Layer 5 of a small transformer language model trained on English Wikipedia (15 layers, counted from 0, width 128).
A neuron's activation on a vector x is GELU(gate . x + bias) times (in . x + bias), where the dot is the dot product.
The model reads these tokens: " " "1" "9" "5" "8" "," " he" " had" " his" " first" " Top" " " "4" "0" " hit" "," " \""

The vector x that enters this layer's MLP at each token. A number n stands for (n - 500) times 0.0068.
0 " ": 518,527,474,519,564,458,522,483,514,580,466,454,522,417,578,445,498,562,485,520,542,662,513,553,623,419,461,566,506,551,532,634,548,721,520,508,513,527,558,636,412,371,308,504,555,427,565,509,612,535,515,491,445,544,464,462,486,654,537,522,487,542,414,536,432,543,464,586,444,507,544,505,419,382,498,527,423,476,600,271,473,470,448,484,478,967,276,459,569,508,545,528,551,581,532,548,530,627,626,434,252,593,399,597,533,498,544,415,646,541,584,449,484,482,380,457,472,395,523,522,443,603,438,530,553,588,562,624
1 "1": 397,390,480,469,520,315,324,477,593,551,466,436,448,531,508,434,489,619,601,483,484,604,517,482,551,474,273,498,432,455,395,622,530,644,588,447,441,461,424,568,533,364,293,373,637,402,399,422,542,501,597,705,405,444,491,560,474,557,450,505,478,445,466,486,570,436,569,585,450,393,474,499,402,543,538,589,569,468,331,342,667,481,473,597,433,823,280,561,603,512,540,545,466,497,498,597,522,478,609,435,346,664,445,402,536,347,516,493,618,496,566,662,552,582,520,577,394,438,561,579,473,524,391,403,442,659,543,374
2 "9": 586,394,431,524,515,397,366,536,421,503,464,501,399,441,537,452,565,508,478,486,706,702,492,446,515,395,411,403,625,572,552,596,381,580,484,372,367,367,538,520,532,415,495,491,552,295,420,415,357,411,667,576,427,367,377,446,430,558,438,553,507,611,428,473,524,342,450,547,532,510,513,674,362,549,477,756,485,583,260,424,585,539,536,634,404,893,373,592,612,556,649,484,491,524,524,539,458,374,634,395,481,509,401,411,591,541,477,543,522,553,773,510,458,477,531,394,350,620,498,559,545,455,443,306,546,585,671,491
3 "5": 604,465,480,603,458,436,399,482,413,628,511,471,568,503,517,448,417,502,497,511,551,470,671,578,455,414,597,382,587,421,576,683,496,573,561,459,379,363,436,648,623,427,630,544,541,213,515,524,473,466,772,544,437,522,580,305,451,565,489,440,494,638,526,340,475,511,445,465,578,567,568,507,437,661,363,542,648,447,327,411,540,478,551,551,396,929,337,535,610,327,554,569,472,453,607,668,336,484,360,553,321,514,392,543,496,560,514,438,510,605,602,478,411,572,551,414,534,498,482,600,445,553,433,440,408,429,452,510
4 "8": 490,457,414,547,450,421,710,536,312,537,408,432,464,407,526,448,539,478,377,485,472,414,498,537,470,507,538,583,663,454,492,617,509,531,658,501,492,628,353,541,517,424,579,327,610,394,536,443,521,398,719,585,464,511,550,316,334,622,393,486,562,645,490,451,524,621,309,585,557,536,591,515,449,592,456,603,457,562,289,517,604,461,446,579,520,901,387,525,611,518,574,603,494,445,652,387,529,404,342,426,273,477,471,478,341,687,688,449,712,537,573,468,401,709,493,420,417,475,571,453,548,576,499,454,575,523,427,511
5 ",": 549,410,539,453,547,500,493,415,516,462,447,479,456,521,391,448,455,617,414,485,462,526,458,508,452,581,472,457,626,579,483,790,501,492,478,485,441,568,449,561,495,354,544,430,616,415,646,491,470,492,659,435,492,494,475,389,485,527,421,676,440,446,284,618,569,827,482,575,469,608,631,490,455,422,435,647,459,451,353,567,583,514,527,542,571,977,295,508,511,494,443,641,562,556,529,558,493,635,518,365,408,464,526,520,503,588,535,471,548,518,470,512,406,472,427,568,506,578,510,503,600,516,411,488,518,590,525,412
6 " he": 481,268,542,517,526,494,387,369,517,576,648,454,566,484,472,463,507,459,255,450,605,502,457,489,440,488,505,390,232,305,670,581,323,471,509,495,624,435,369,436,527,317,362,554,536,515,484,583,567,581,501,372,585,619,407,353,375,427,552,589,609,250,450,436,461,323,578,579,532,559,467,433,554,250,339,777,559,618,443,721,526,520,470,422,573,749,431,553,527,624,477,444,403,374,547,335,507,673,342,349,428,668,451,447,362,429,299,489,448,541,403,576,494,617,239,407,579,411,509,714,358,619,716,524,602,733,378,517
7 " had": 624,607,545,380,572,517,313,452,496,593,489,437,546,532,369,452,626,525,608,457,557,523,469,568,560,388,557,394,470,391,441,464,356,540,681,513,616,480,350,458,392,485,491,576,596,590,600,522,497,520,598,414,518,539,611,544,405,482,489,587,520,452,406,347,658,585,442,394,509,625,372,301,479,484,443,525,513,663,421,471,454,552,566,494,610,804,405,577,526,511,535,302,366,271,460,543,481,499,490,344,546,668,336,132,320,267,460,417,710,437,428,415,490,530,330,387,662,405,414,492,311,540,826,493,527,748,492,561
8 " his": 528,664,516,485,412,453,491,455,362,569,631,490,485,537,508,461,507,528,294,658,501,423,532,534,641,441,452,548,455,454,556,413,255,663,520,384,631,237,356,420,432,544,442,501,628,585,293,519,648,596,394,430,615,528,444,399,339,445,615,570,616,421,421,487,607,482,494,691,564,526,436,462,519,487,431,469,404,580,439,396,720,721,460,516,612,822,528,532,254,637,466,475,337,411,512,405,393,651,361,452,502,508,415,167,364,418,357,447,643,649,651,484,528,273,443,372,571,370,588,759,449,633,511,462,636,581,525,592
9 " first": 383,717,398,517,449,480,283,395,578,571,576,516,541,578,372,457,510,498,331,563,599,234,548,328,567,597,522,560,572,424,380,392,325,642,460,465,544,522,417,487,370,543,535,415,494,366,460,512,678,543,480,509,551,495,389,652,410,577,571,668,325,344,476,412,366,582,414,489,591,523,312,450,618,540,565,433,452,591,425,669,815,556,484,427,489,765,346,595,373,509,625,760,303,293,456,705,406,617,515,466,449,527,401,296,460,481,308,272,609,631,471,514,525,758,474,549,539,309,560,486,525,726,448,362,458,531,520,630
10 " Top": 757,527,533,555,514,471,614,742,481,541,541,567,488,622,437,455,490,530,341,419,620,536,446,165,463,349,623,587,533,533,645,403,384,563,523,458,590,369,210,301,437,329,592,472,384,209,389,443,512,512,587,436,308,418,304,657,530,582,603,372,491,345,614,557,428,657,501,482,489,443,500,189,697,448,352,407,558,445,589,468,492,510,547,558,337,661,464,553,442,500,456,484,476,407,354,609,651,553,505,549,300,490,411,392,396,387,410,319,612,564,523,754,499,586,525,496,704,391,457,458,463,669,458,436,714,453,419,653
11 " ": 450,537,464,518,541,433,547,702,516,463,520,557,524,449,525,426,459,510,452,573,543,508,499,423,636,465,596,693,583,538,623,468,508,683,461,565,552,517,342,441,366,498,276,551,517,600,390,479,615,455,316,497,147,544,559,505,465,507,514,475,452,469,575,459,405,514,466,556,580,509,425,494,585,365,525,496,761,497,602,277,249,592,505,567,464,792,443,590,454,509,628,509,507,471,453,654,531,644,578,378,515,561,512,484,407,418,562,464,498,501,508,606,555,488,459,575,561,359,475,470,491,589,410,526,480,400,514,567
12 "4": 490,459,505,620,538,413,542,683,467,494,602,525,568,471,503,431,520,576,430,590,406,532,579,412,439,434,605,522,586,487,658,423,446,612,587,615,591,627,385,427,609,499,382,536,644,431,176,517,540,438,265,635,23,389,537,565,535,631,551,455,452,491,543,351,509,314,436,658,658,509,351,496,510,578,548,489,779,532,385,368,338,588,625,657,415,678,314,548,519,609,513,297,512,550,535,652,576,561,488,466,543,545,531,373,406,240,443,288,601,551,432,749,554,546,479,575,615,546,400,562,537,525,460,384,383,478,315,507
13 "0": 488,409,504,678,499,380,368,595,541,375,495,550,469,545,502,440,421,460,485,634,570,612,517,439,549,407,551,563,529,502,604,418,480,613,540,570,551,505,241,439,550,538,552,419,415,306,364,418,578,470,356,582,109,380,567,519,613,652,402,407,361,567,604,358,518,406,369,524,603,507,411,543,557,626,565,437,597,628,304,375,387,524,546,571,420,827,394,520,487,494,545,484,506,404,486,783,487,641,323,245,481,417,493,480,469,262,440,397,541,419,496,624,433,478,502,517,459,480,497,641,517,448,566,539,429,484,540,619
14 " hit": 509,483,522,347,404,348,511,631,504,616,522,455,657,486,444,464,487,616,441,602,466,432,572,300,468,449,455,587,526,567,552,375,550,694,475,527,452,503,395,380,546,590,628,513,267,418,590,397,444,260,593,635,378,538,493,606,516,376,457,680,401,436,428,516,620,710,389,540,273,454,567,252,613,380,589,638,448,613,482,455,415,633,482,759,400,682,525,640,607,572,470,475,424,433,426,782,473,623,198,326,463,696,365,422,353,487,350,336,536,674,564,632,621,634,349,603,535,510,499,572,358,537,773,566,589,377,500,636
15 ",": 529,508,568,431,525,570,524,675,559,420,537,604,540,467,335,447,475,544,436,500,491,512,467,369,516,528,562,599,589,593,545,545,387,526,510,392,525,447,307,487,383,429,465,416,485,439,543,551,477,436,538,464,289,521,551,453,675,357,368,676,466,440,357,442,530,811,504,714,619,562,537,433,507,366,441,506,564,533,346,525,595,539,541,689,494,877,428,678,451,506,394,616,492,516,537,766,445,668,471,273,399,530,562,512,438,587,521,383,599,505,448,622,515,436,417,686,573,644,417,545,386,392,378,448,509,402,547,469
16 " \"": 478,482,494,329,552,467,431,555,587,638,585,449,548,530,512,441,495,538,306,501,655,630,586,397,546,665,438,427,589,580,597,405,469,617,567,303,614,797,542,514,382,391,504,529,631,516,472,238,336,427,555,530,449,632,489,420,575,553,378,654,543,518,444,418,670,452,634,385,547,512,539,494,617,408,617,477,498,568,554,514,570,468,586,589,480,684,473,474,550,480,403,352,471,511,457,571,499,653,347,505,355,502,376,433,367,493,389,509,671,375,587,533,704,382,359,460,650,559,434,479,240,725,175,455,505,381,449,585

Each question shows the input weights of one neuron of the MLP. A number n stands for (n - 500) times 0.0013.

n330 gate (bias -0.062): 494,430,506,488,530,623,457,526,410,440,479,620,442,404,577,491,509,558,420,388,467,473,409,631,465,417,482,509,401,361,627,268,459,503,535,551,427,549,566,494,544,441,428,381,280,521,465,518,464,357,459,455,488,488,494,380,518,524,473,560,574,375,618,596,295,500,494,415,494,542,228,611,512,382,372,426,455,433,548,720,531,567,488,491,485,452,592,393,619,603,434,614,691,607,497,637,462,393,399,325,497,261,508,588,509,527,794,558,285,600,720,467,395,304,622,354,476,292,458,506,478,574,389,503,528,418,409,600
n330 in (bias -0.060): 615,546,651,565,548,661,537,390,542,727,542,385,491,455,659,530,683,515,440,427,491,467,473,519,500,595,482,452,572,556,412,433,583,432,652,565,369,426,561,530,456,446,430,503,581,531,500,408,708,443,513,452,456,318,606,569,524,689,435,342,568,575,580,500,406,446,631,580,437,626,611,446,506,515,607,590,726,646,641,515,469,416,449,500,491,611,306,291,383,506,549,367,443,577,628,613,672,393,512,651,512,589,432,263,565,560,427,528,503,272,410,313,446,597,313,584,512,591,632,482,503,483,582,391,480,521,433,388
It fires most on token 15 ","

n407 gate (bias -0.003): 385,511,538,486,475,433,509,632,410,281,417,663,542,517,431,485,469,491,614,404,606,365,497,582,624,368,612,671,466,318,508,686,384,558,573,589,452,489,520,318,583,537,581,652,531,357,546,489,508,514,571,635,242,517,615,617,422,409,409,604,448,300,470,565,449,397,456,473,455,346,545,391,357,649,494,531,657,599,489,514,465,443,522,531,692,451,453,375,444,430,599,511,461,546,528,486,434,455,419,545,531,439,510,415,409,525,483,546,606,541,546,522,419,596,435,472,426,596,575,736,425,468,286,533,590,494,548,562
n407 in (bias 0.041): 601,422,437,443,495,470,627,487,495,587,529,307,428,605,447,504,569,605,523,566,487,518,593,349,553,470,505,503,500,448,431,760,402,431,347,648,612,522,524,326,619,515,482,570,618,503,503,398,479,408,517,402,481,385,672,505,542,425,495,404,400,356,570,574,479,503,320,459,434,555,369,505,477,378,572,597,445,599,492,497,595,508,545,348,441,608,505,479,377,489,658,373,363,538,527,412,471,520,584,479,441,466,500,505,461,458,409,469,476,474,554,588,363,572,418,434,371,638,411,435,416,355,433,710,590,612,521,431
On which token does it fire most, and how strongly? 2 "9", at about 0.58

n231 gate (bias -0.195): 437,567,576,618,547,524,510,446,281,623,649,541,366,390,566,567,309,423,422,379,428,516,395,539,588,619,324,550,601,466,532,494,420,568,436,582,586,503,440,515,522,568,464,488,409,571,567,472,441,500,517,465,399,475,573,516,257,506,379,377,584,653,451,390,703,491,328,460,449,491,340,519,574,587,647,400,588,462,425,538,519,497,572,581,217,413,523,469,503,585,431,415,563,503,685,647,540,553,491,481,625,262,454,373,491,674,554,650,462,515,542,376,400,457,531,525,423,680,775,709,713,312,395,568,318,299,563,439
n231 in (bias 0.031): 444,480,619,497,594,531,587,528,425,493,584,630,467,516,441,515,464,404,664,385,562,490,303,320,463,656,516,269,582,429,723,696,257,472,576,567,572,480,441,308,522,675,469,616,548,331,513,465,455,361,417,604,433,387,585,266,564,283,490,693,430,561,545,549,497,455,497,459,490,513,513,503,401,574,546,574,698,546,497,407,245,535,308,587,677,625,567,526,335,523,643,529,578,417,609,695,474,594,474,317,553,452,474,599,539,310,253,297,506,628,476,561,419,519,497,374,462,513,655,513,493,457,462,382,432,559,316,379
It fires most on token 13 "0"

n460 gate (bias -0.184): 349,538,451,493,493,549,493,667,349,373,591,370,531,527,456,549,648,351,615,610,391,456,596,610,565,503,447,534,613,591,479,534,707,468,441,462,524,531,387,473,322,574,385,416,463,486,388,355,577,361,370,380,482,659,671,697,487,497,456,598,636,635,359,425,545,592,595,517,603,578,517,316,379,413,462,476,592,724,666,458,363,724,449,338,455,272,659,530,669,617,688,520,544,472,286,500,316,628,622,599,635,282,734,452,487,510,707,578,565,336,641,510,656,420,503,565,340,367,453,335,500,458,400,607,384,538,503,598
n460 in (bias 0.032): 417,234,656,451,380,405,539,571,438,568,552,526,420,544,465,498,717,518,361,586,433,588,461,408,331,515,471,503,359,471,574,420,460,461,551,544,521,548,485,543,494,646,523,465,386,763,528,619,526,334,447,476,436,474,637,333,442,420,540,500,530,593,566,500,677,509,448,526,597,547,477,433,526,572,524,611,688,449,465,691,742,639,550,517,464,505,497,465,333,577,500,506,550,383,509,309,448,566,550,237,413,249,455,648,427,432,494,567,503,431,351,517,479,489,417,275,543,609,500,570,611,408,325,460,531,518,556,519
On which token does it fire most, and how strongly? 0 " ", at about 0.22

n26 gate (bias 0.324): 747,370,439,577,517,445,381,664,628,291,329,358,444,601,474,374,488,544,486,477,413,451,491,473,372,414,497,497,497,543,500,427,591,456,691,300,634,518,404,480,406,200,441,589,342,385,296,389,494,506,509,512,473,509,522,491,463,576,486,442,497,351,469,628,555,448,402,313,648,431,558,619,466,509,379,483,549,292,370,509,464,503,448,408,541,536,376,509,520,497,470,671,436,462,638,462,480,481,506,474,411,557,291,608,523,410,576,423,491,494,593,494,445,528,590,408,540,602,362,517,414,549,458,503,602,450,398,589
n26 in (bias -0.024): 456,422,600,422,451,437,702,642,530,613,568,377,608,465,510,487,414,575,597,544,587,462,497,463,595,413,543,306,489,487,459,533,562,626,431,605,671,506,660,325,527,441,484,495,519,478,423,481,478,505,512,451,540,402,523,489,373,594,535,309,438,489,583,437,483,364,459,583,368,505,325,489,392,460,628,541,440,597,514,492,590,592,661,495,530,452,523,465,571,398,568,727,508,486,456,306,433,521,440,530,623,409,577,691,543,274,486,803,555,662,480,495,541,473,420,505,465,440,424,565,579,526,409,470,425,483,489,561
It fires most on token 12 "4"

n70 gate (bias -0.049): 579,443,430,545,533,502,549,398,495,414,433,510,508,601,627,504,607,569,460,492,447,538,559,663,481,593,423,510,543,512,472,376,470,448,542,431,457,477,495,480,473,595,432,560,395,508,478,510,363,387,481,442,495,645,512,530,520,569,361,531,640,603,594,558,807,653,553,502,416,581,689,500,565,396,595,470,563,428,575,428,589,468,455,437,500,492,554,520,482,457,459,348,543,629,416,467,589,327,397,525,539,450,550,444,438,416,648,447,490,396,531,515,508,480,505,296,500,596,417,463,593,467,490,825,524,503,480,488
n70 in (bias 0.250): 691,290,286,489,580,469,473,572,489,473,249,489,514,548,488,390,367,612,481,462,473,489,516,653,536,558,398,610,497,474,654,239,468,548,477,437,527,527,403,416,592,371,539,675,279,505,503,595,442,543,525,347,525,500,478,406,349,516,405,569,366,524,489,516,605,521,378,560,457,439,529,484,503,516,516,452,666,505,417,486,547,549,441,457,560,623,450,500,601,495,569,473,473,459,519,533,445,385,537,465,429,497,415,668,439,616,546,301,594,606,561,563,543,474,487,500,542,678,489,526,569,617,427,576,571,459,451,587
It fires most on token 16 " \""

n468 gate (bias -0.032): 618,463,567,536,478,660,428,497,542,598,373,522,432,486,367,532,458,520,602,401,310,500,528,529,527,560,615,349,444,643,511,500,516,526,386,613,647,563,565,448,384,526,446,553,322,400,570,442,566,367,429,497,433,469,565,625,387,585,514,484,543,456,374,553,373,416,519,637,483,609,430,489,489,418,403,533,584,392,467,474,566,457,787,492,427,420,440,375,706,539,396,587,514,588,568,554,610,492,633,416,434,420,520,395,384,486,407,485,483,431,434,486,453,552,437,578,412,593,728,636,575,418,475,810,346,460,593,458
n468 in (bias 0.170): 643,564,503,454,457,491,666,583,550,480,392,434,447,576,364,429,497,449,431,610,365,672,654,417,478,598,649,553,321,617,430,646,526,469,603,556,457,561,487,585,533,456,516,487,431,487,557,758,497,566,497,463,384,559,401,384,503,276,559,667,466,727,311,543,790,523,425,510,493,477,355,242,533,559,292,444,474,574,296,823,449,430,520,507,383,586,349,621,602,487,655,348,431,699,567,396,490,531,335,244,321,441,470,393,376,453,624,373,563,503,517,503,563,370,329,490,422,533,602,490,486,600,652,523,356,537,563,515
On which token does it fire most, and how strongly? 5 ",", at about 1.4

n329 gate (bias -0.007): 412,707,380,400,494,424,665,465,565,517,511,599,355,537,472,530,526,511,441,537,441,475,560,550,367,442,334,607,443,500,434,418,492,604,522,542,634,569,523,464,408,402,535,570,326,575,378,480,584,593,554,435,631,388,579,531,749,611,667,505,567,461,683,463,614,638,506,367,571,508,345,458,428,445,546,550,492,514,486,399,229,489,390,483,623,431,305,665,511,520,505,319,506,532,638,600,633,511,390,341,373,486,569,389,469,633,357,459,644,411,553,539,503,555,547,463,470,429,362,455,564,548,456,569,500,514,398,589
n329 in (bias -0.093): 561,584,471,571,497,587,381,500,425,464,563,627,433,588,560,557,489,534,489,431,420,621,302,374,489,416,481,550,547,584,572,483,386,567,615,655,595,421,683,546,546,536,442,454,418,464,484,391,593,503,424,500,335,432,351,255,620,411,524,429,531,489,473,481,542,591,675,457,611,569,245,566,516,403,609,615,572,567,585,438,622,383,266,544,561,581,397,555,464,591,542,348,527,489,567,603,511,719,563,628,517,541,540,447,459,591,414,427,478,443,466,649,440,500,567,519,632,497,470,511,706,537,567,489,589,469,644,459
On which three tokens does it fire most, strongest first? 12 "4", 10 " Top", 11 " "

n98 gate (bias -0.060): 521,465,457,544,382,621,551,553,481,423,412,508,617,479,637,478,383,543,630,341,513,542,359,426,411,637,539,461,442,586,434,479,635,369,426,579,449,565,466,549,497,493,497,557,456,648,515,414,385,516,483,656,394,550,515,434,443,564,464,593,559,322,440,635,617,524,375,565,468,589,513,545,640,438,521,445,516,508,597,511,511,523,571,487,447,542,579,403,356,261,560,466,589,427,583,545,461,406,272,511,573,459,521,487,622,495,351,650,400,599,519,477,537,657,554,463,430,468,455,411,649,428,366,668,375,372,415,507
n98 in (bias -0.091): 552,555,631,563,467,445,683,276,537,485,751,461,537,446,412,581,580,574,425,616,512,464,647,626,506,373,669,509,643,634,656,564,414,594,456,466,424,633,454,393,723,716,532,401,623,469,625,578,434,443,618,573,597,596,556,805,494,586,443,411,639,599,503,409,308,566,437,530,473,494,437,515,420,473,497,515,388,488,500,457,531,497,654,494,500,391,675,485,551,610,532,600,349,549,451,432,565,404,515,445,444,559,555,555,527,330,463,528,603,452,316,333,497,500,488,554,482,366,626,353,342,554,586,589,477,678,646,478
On which token does it fire most, and how strongly? 15 ",", at about 0.24

n324 gate (bias -0.075): 518,372,454,668,500,585,777,500,434,508,500,579,678,584,627,536,439,527,510,455,550,416,476,478,687,465,469,505,405,557,378,342,606,485,388,520,550,674,553,658,647,475,690,458,578,503,561,653,484,401,580,597,497,633,468,636,430,431,609,457,484,539,428,529,489,547,586,606,447,455,518,455,583,397,564,464,518,471,686,559,533,470,469,448,550,544,512,414,367,513,545,545,403,551,428,404,505,380,430,508,572,464,512,508,529,387,593,543,348,583,473,397,490,402,551,612,585,621,419,560,522,597,372,662,597,449,627,473
n324 in (bias -0.205): 479,581,426,457,415,374,422,557,503,612,703,423,357,424,589,529,375,272,494,533,394,462,426,515,249,467,561,565,571,343,414,491,431,375,509,740,387,449,343,625,685,627,440,398,497,395,494,631,480,380,447,527,509,494,481,471,570,679,448,317,343,348,494,382,737,438,520,529,719,477,438,526,526,488,548,550,524,411,509,530,524,580,538,447,494,453,613,404,553,536,433,606,477,293,467,527,320,415,526,444,614,517,487,387,538,530,485,594,541,451,588,616,253,391,563,389,454,500,550,433,361,581,445,590,522,458,408,448
It fires most on token 0 " "

n456 gate (bias -0.191): 484,539,472,576,375,475,358,389,613,465,452,500,494,346,576,578,403,562,598,555,369,487,468,410,491,300,588,401,484,456,607,545,727,603,494,443,669,536,471,557,231,591,655,373,286,637,519,633,570,318,408,439,387,490,494,324,525,555,456,426,355,644,670,455,581,458,497,626,516,590,359,445,462,402,644,506,686,669,586,471,517,559,458,341,344,288,647,532,209,558,626,613,535,441,392,513,516,344,720,445,284,459,593,558,459,464,617,500,337,503,357,595,481,528,478,542,440,552,567,605,536,503,692,519,619,445,510,512
n456 in (bias 0.081): 385,296,589,509,538,424,565,750,382,363,638,430,481,421,410,483,452,500,425,385,402,627,330,470,290,412,494,652,596,419,554,478,481,473,497,470,446,532,561,628,637,351,613,513,418,361,668,315,434,525,232,462,487,513,642,636,403,571,613,327,419,459,500,424,589,491,340,500,475,402,579,529,819,615,529,522,532,638,563,600,284,534,430,585,391,383,399,487,528,513,388,386,671,461,445,345,403,342,437,519,529,581,560,535,349,484,574,549,620,516,448,663,734,512,509,532,628,577,383,481,643,596,413,619,440,416,551,488
On which two tokens does it fire most, strongest first? 13 "0", 11 " "

n466 gate (bias -0.144): 603,581,451,528,480,554,392,505,300,440,483,622,546,511,686,584,405,468,514,460,562,449,403,349,405,546,383,426,389,486,551,452,522,308,574,558,614,459,454,413,600,465,363,396,523,491,505,483,413,449,293,528,564,517,576,647,598,672,464,378,590,635,586,457,568,393,534,617,372,548,319,678,575,556,604,556,506,423,438,463,599,478,559,573,457,448,680,374,523,369,495,316,489,422,641,540,651,370,604,469,503,414,592,408,570,526,595,412,446,402,594,388,607,661,621,619,483,543,461,464,663,290,475,525,487,569,534,418
n466 in (bias 0.048): 535,341,455,637,434,517,530,578,407,474,491,651,468,564,434,502,550,358,368,418,549,477,304,340,659,402,489,462,442,403,769,424,543,527,461,427,515,693,313,586,420,508,715,626,428,518,369,454,597,612,353,474,434,457,470,454,431,523,431,536,449,336,440,436,526,558,529,329,523,538,523,442,400,415,444,419,804,421,483,406,581,475,514,471,535,587,497,448,480,401,630,654,451,615,488,465,531,522,561,398,302,392,500,406,523,410,553,394,436,486,482,566,575,474,689,572,665,605,471,589,458,566,409,614,624,609,398,654
On which token does it fire most, and how strongly? 12 "4", at about 1.4

n192 gate (bias -0.160): 500,289,616,318,491,426,472,497,724,240,409,568,519,469,675,479,409,450,347,410,629,472,544,522,506,503,509,556,599,555,556,478,452,387,327,540,522,285,531,506,606,666,414,607,748,509,696,680,311,690,431,469,586,558,589,589,625,488,451,412,374,570,397,559,472,472,515,515,466,518,506,398,448,361,632,555,454,509,445,491,417,417,349,494,597,500,517,353,297,382,447,463,586,579,603,331,558,367,555,537,588,546,614,466,408,547,531,438,386,576,350,348,494,566,467,703,331,454,506,506,529,468,446,330,368,419,652,526
n192 in (bias 0.015): 563,482,410,612,473,348,611,361,718,536,613,361,500,623,615,457,454,411,485,570,422,473,391,597,543,451,556,365,533,429,718,409,468,387,488,565,376,540,482,494,586,599,370,577,628,393,500,631,586,557,465,437,438,521,623,632,598,807,482,537,451,393,530,461,524,491,405,329,425,497,467,467,394,376,509,649,386,400,431,638,429,520,509,369,476,490,506,491,509,506,549,500,368,405,686,616,444,570,670,545,537,376,432,576,601,310,603,423,614,533,609,509,530,547,699,383,744,539,691,461,485,511,591,559,665,613,545,665
On which two tokens does it fire most, strongest first? 15 ",", 16 " \""

n259 gate (bias -0.158): 478,446,539,442,531,506,653,664,431,441,512,562,484,491,611,569,522,434,528,456,410,388,237,435,455,341,594,565,350,528,585,562,585,488,485,506,685,494,509,583,353,515,599,383,556,696,551,659,586,349,608,562,539,552,526,494,362,399,583,577,586,559,717,565,584,574,423,667,447,593,522,401,369,396,610,334,543,745,423,522,651,413,615,408,434,536,512,522,673,463,459,581,565,608,453,459,506,302,410,531,357,531,475,478,632,547,726,440,543,589,500,705,441,497,467,649,403,410,460,521,363,382,245,656,329,320,359,488
n259 in (bias 0.039): 635,503,418,422,438,406,510,462,655,441,714,503,570,467,635,487,517,520,227,450,379,536,387,288,468,540,490,628,454,730,626,533,623,478,459,478,434,500,411,393,568,457,525,656,572,530,633,532,545,415,566,467,435,510,427,507,399,483,591,616,332,520,523,599,596,611,549,432,441,490,471,451,361,468,490,526,530,527,487,674,561,313,526,546,546,665,506,240,425,335,610,283,680,497,630,497,258,512,546,655,577,481,304,729,568,546,712,659,431,506,341,451,697,699,634,543,693,530,608,523,318,453,555,416,270,517,497,466
On which token does it fire most, and how strongly? 15 ",", at about 0.88

n362 gate (bias -0.004): 652,472,534,622,615,508,590,564,522,503,541,486,606,431,442,437,570,506,489,486,536,481,380,408,521,494,468,371,420,497,455,439,530,624,449,791,464,334,747,576,478,435,550,437,410,506,481,544,484,538,494,539,340,541,518,679,606,436,533,432,497,475,560,470,494,505,497,322,558,522,412,522,451,386,536,462,657,503,508,427,534,516,514,434,522,535,503,595,511,470,461,820,563,680,536,388,386,500,511,433,618,470,522,603,331,575,570,687,687,489,548,625,574,228,591,582,473,558,500,557,477,555,584,649,479,478,397,597
n362 in (bias 0.269): 717,486,473,581,625,459,576,664,523,380,447,440,601,463,396,309,581,532,407,583,483,523,359,266,541,421,350,429,409,517,517,354,520,663,497,596,517,398,606,534,461,337,574,539,339,561,344,404,494,531,455,409,447,415,508,608,638,540,483,562,410,446,564,469,574,511,506,296,694,491,579,409,517,366,451,497,591,440,299,465,568,549,537,506,578,600,434,528,548,417,516,694,517,639,587,437,506,564,596,434,503,478,425,592,430,580,575,508,611,581,512,736,500,408,555,571,598,520,435,590,456,624,639,634,530,552,506,630
On which two tokens does it fire most, strongest first? 11 " ", 15 ","

n165 gate (bias -0.042): 614,489,365,446,349,453,395,394,580,461,554,464,472,462,560,525,391,466,560,469,305,533,597,417,442,458,500,492,539,359,400,586,440,529,537,479,647,449,492,348,514,544,434,535,371,435,388,546,693,568,480,616,506,664,421,643,361,455,443,576,551,555,562,494,481,341,533,441,472,486,577,426,343,538,581,615,555,405,448,506,591,415,401,629,533,387,467,639,426,395,574,448,659,607,411,427,541,508,484,420,677,516,400,453,527,450,486,530,574,647,602,696,360,438,548,418,362,500,719,361,554,594,443,324,646,550,614,462
n165 in (bias 0.058): 480,395,239,387,347,383,463,516,382,402,475,455,641,751,559,430,237,580,461,506,408,503,587,442,591,586,503,363,511,528,525,452,451,521,560,620,604,434,492,679,481,471,484,652,506,520,373,613,453,608,512,691,480,589,464,533,613,576,552,473,431,503,527,436,506,500,514,338,708,422,492,489,511,599,622,442,592,477,464,415,434,481,567,592,452,582,453,536,400,497,604,472,651,534,489,511,464,602,486,388,483,497,475,517,746,407,672,469,425,497,615,635,450,552,622,408,473,534,675,459,371,405,388,401,622,469,517,456
It fires most on token 1 "1"

n406 gate (bias -0.129): 517,459,661,415,471,511,465,334,439,396,625,564,544,532,429,535,398,526,628,535,497,402,416,551,370,627,418,445,431,611,392,642,542,457,405,470,698,612,390,554,421,576,456,454,471,485,447,551,466,305,463,402,405,374,527,276,443,424,514,456,568,537,542,367,503,468,469,415,436,454,440,408,489,489,222,531,514,503,448,301,420,417,658,612,468,498,449,560,546,546,511,569,592,453,564,482,565,443,500,459,717,186,633,718,497,648,541,339,356,531,432,656,598,497,489,526,373,520,437,454,530,443,500,627,462,667,607,540
n406 in (bias -0.062): 457,509,616,611,342,286,541,450,413,477,483,422,558,500,555,555,561,477,580,607,368,601,576,569,461,591,463,293,613,514,442,514,404,440,528,589,407,491,413,472,474,484,414,591,577,438,464,574,565,514,485,442,467,640,468,638,449,418,514,486,491,371,390,477,512,661,608,717,341,563,575,629,455,500,494,594,322,538,549,386,542,514,417,411,433,608,632,497,569,422,503,385,644,303,258,535,582,430,406,564,424,724,370,485,483,436,433,569,644,438,527,435,422,585,522,655,579,656,437,731,636,320,534,551,495,550,361,537
It fires most on token 5 ","

n233 gate (bias -0.180): 515,701,492,503,428,517,321,478,480,614,560,494,538,361,675,569,579,382,477,520,517,506,523,636,564,429,571,755,389,380,515,442,454,527,438,603,488,408,620,477,549,536,388,517,595,651,573,374,595,462,405,450,560,434,597,636,489,591,569,464,503,537,523,421,310,445,405,574,410,370,538,474,434,463,559,367,317,476,344,479,701,357,349,422,412,437,535,549,595,553,542,558,506,595,444,397,554,437,595,202,669,520,618,556,744,392,462,540,384,494,359,403,538,474,613,404,528,319,514,514,598,406,543,540,365,406,456,449
n233 in (bias -0.111): 290,621,566,512,419,583,481,524,475,390,602,416,412,553,375,564,519,563,506,525,379,456,623,730,491,433,454,472,591,632,667,412,613,488,536,450,544,535,607,371,248,488,732,420,661,408,419,642,482,711,767,647,481,593,552,565,571,604,491,545,596,348,570,519,384,680,645,457,569,481,525,425,617,423,427,392,494,535,550,418,387,419,640,441,487,458,564,549,587,459,265,637,506,516,570,415,374,570,336,509,484,592,652,415,438,459,472,457,366,374,513,408,407,543,642,584,405,403,395,500,254,586,601,427,663,646,374,491
It fires most on token 2 "9"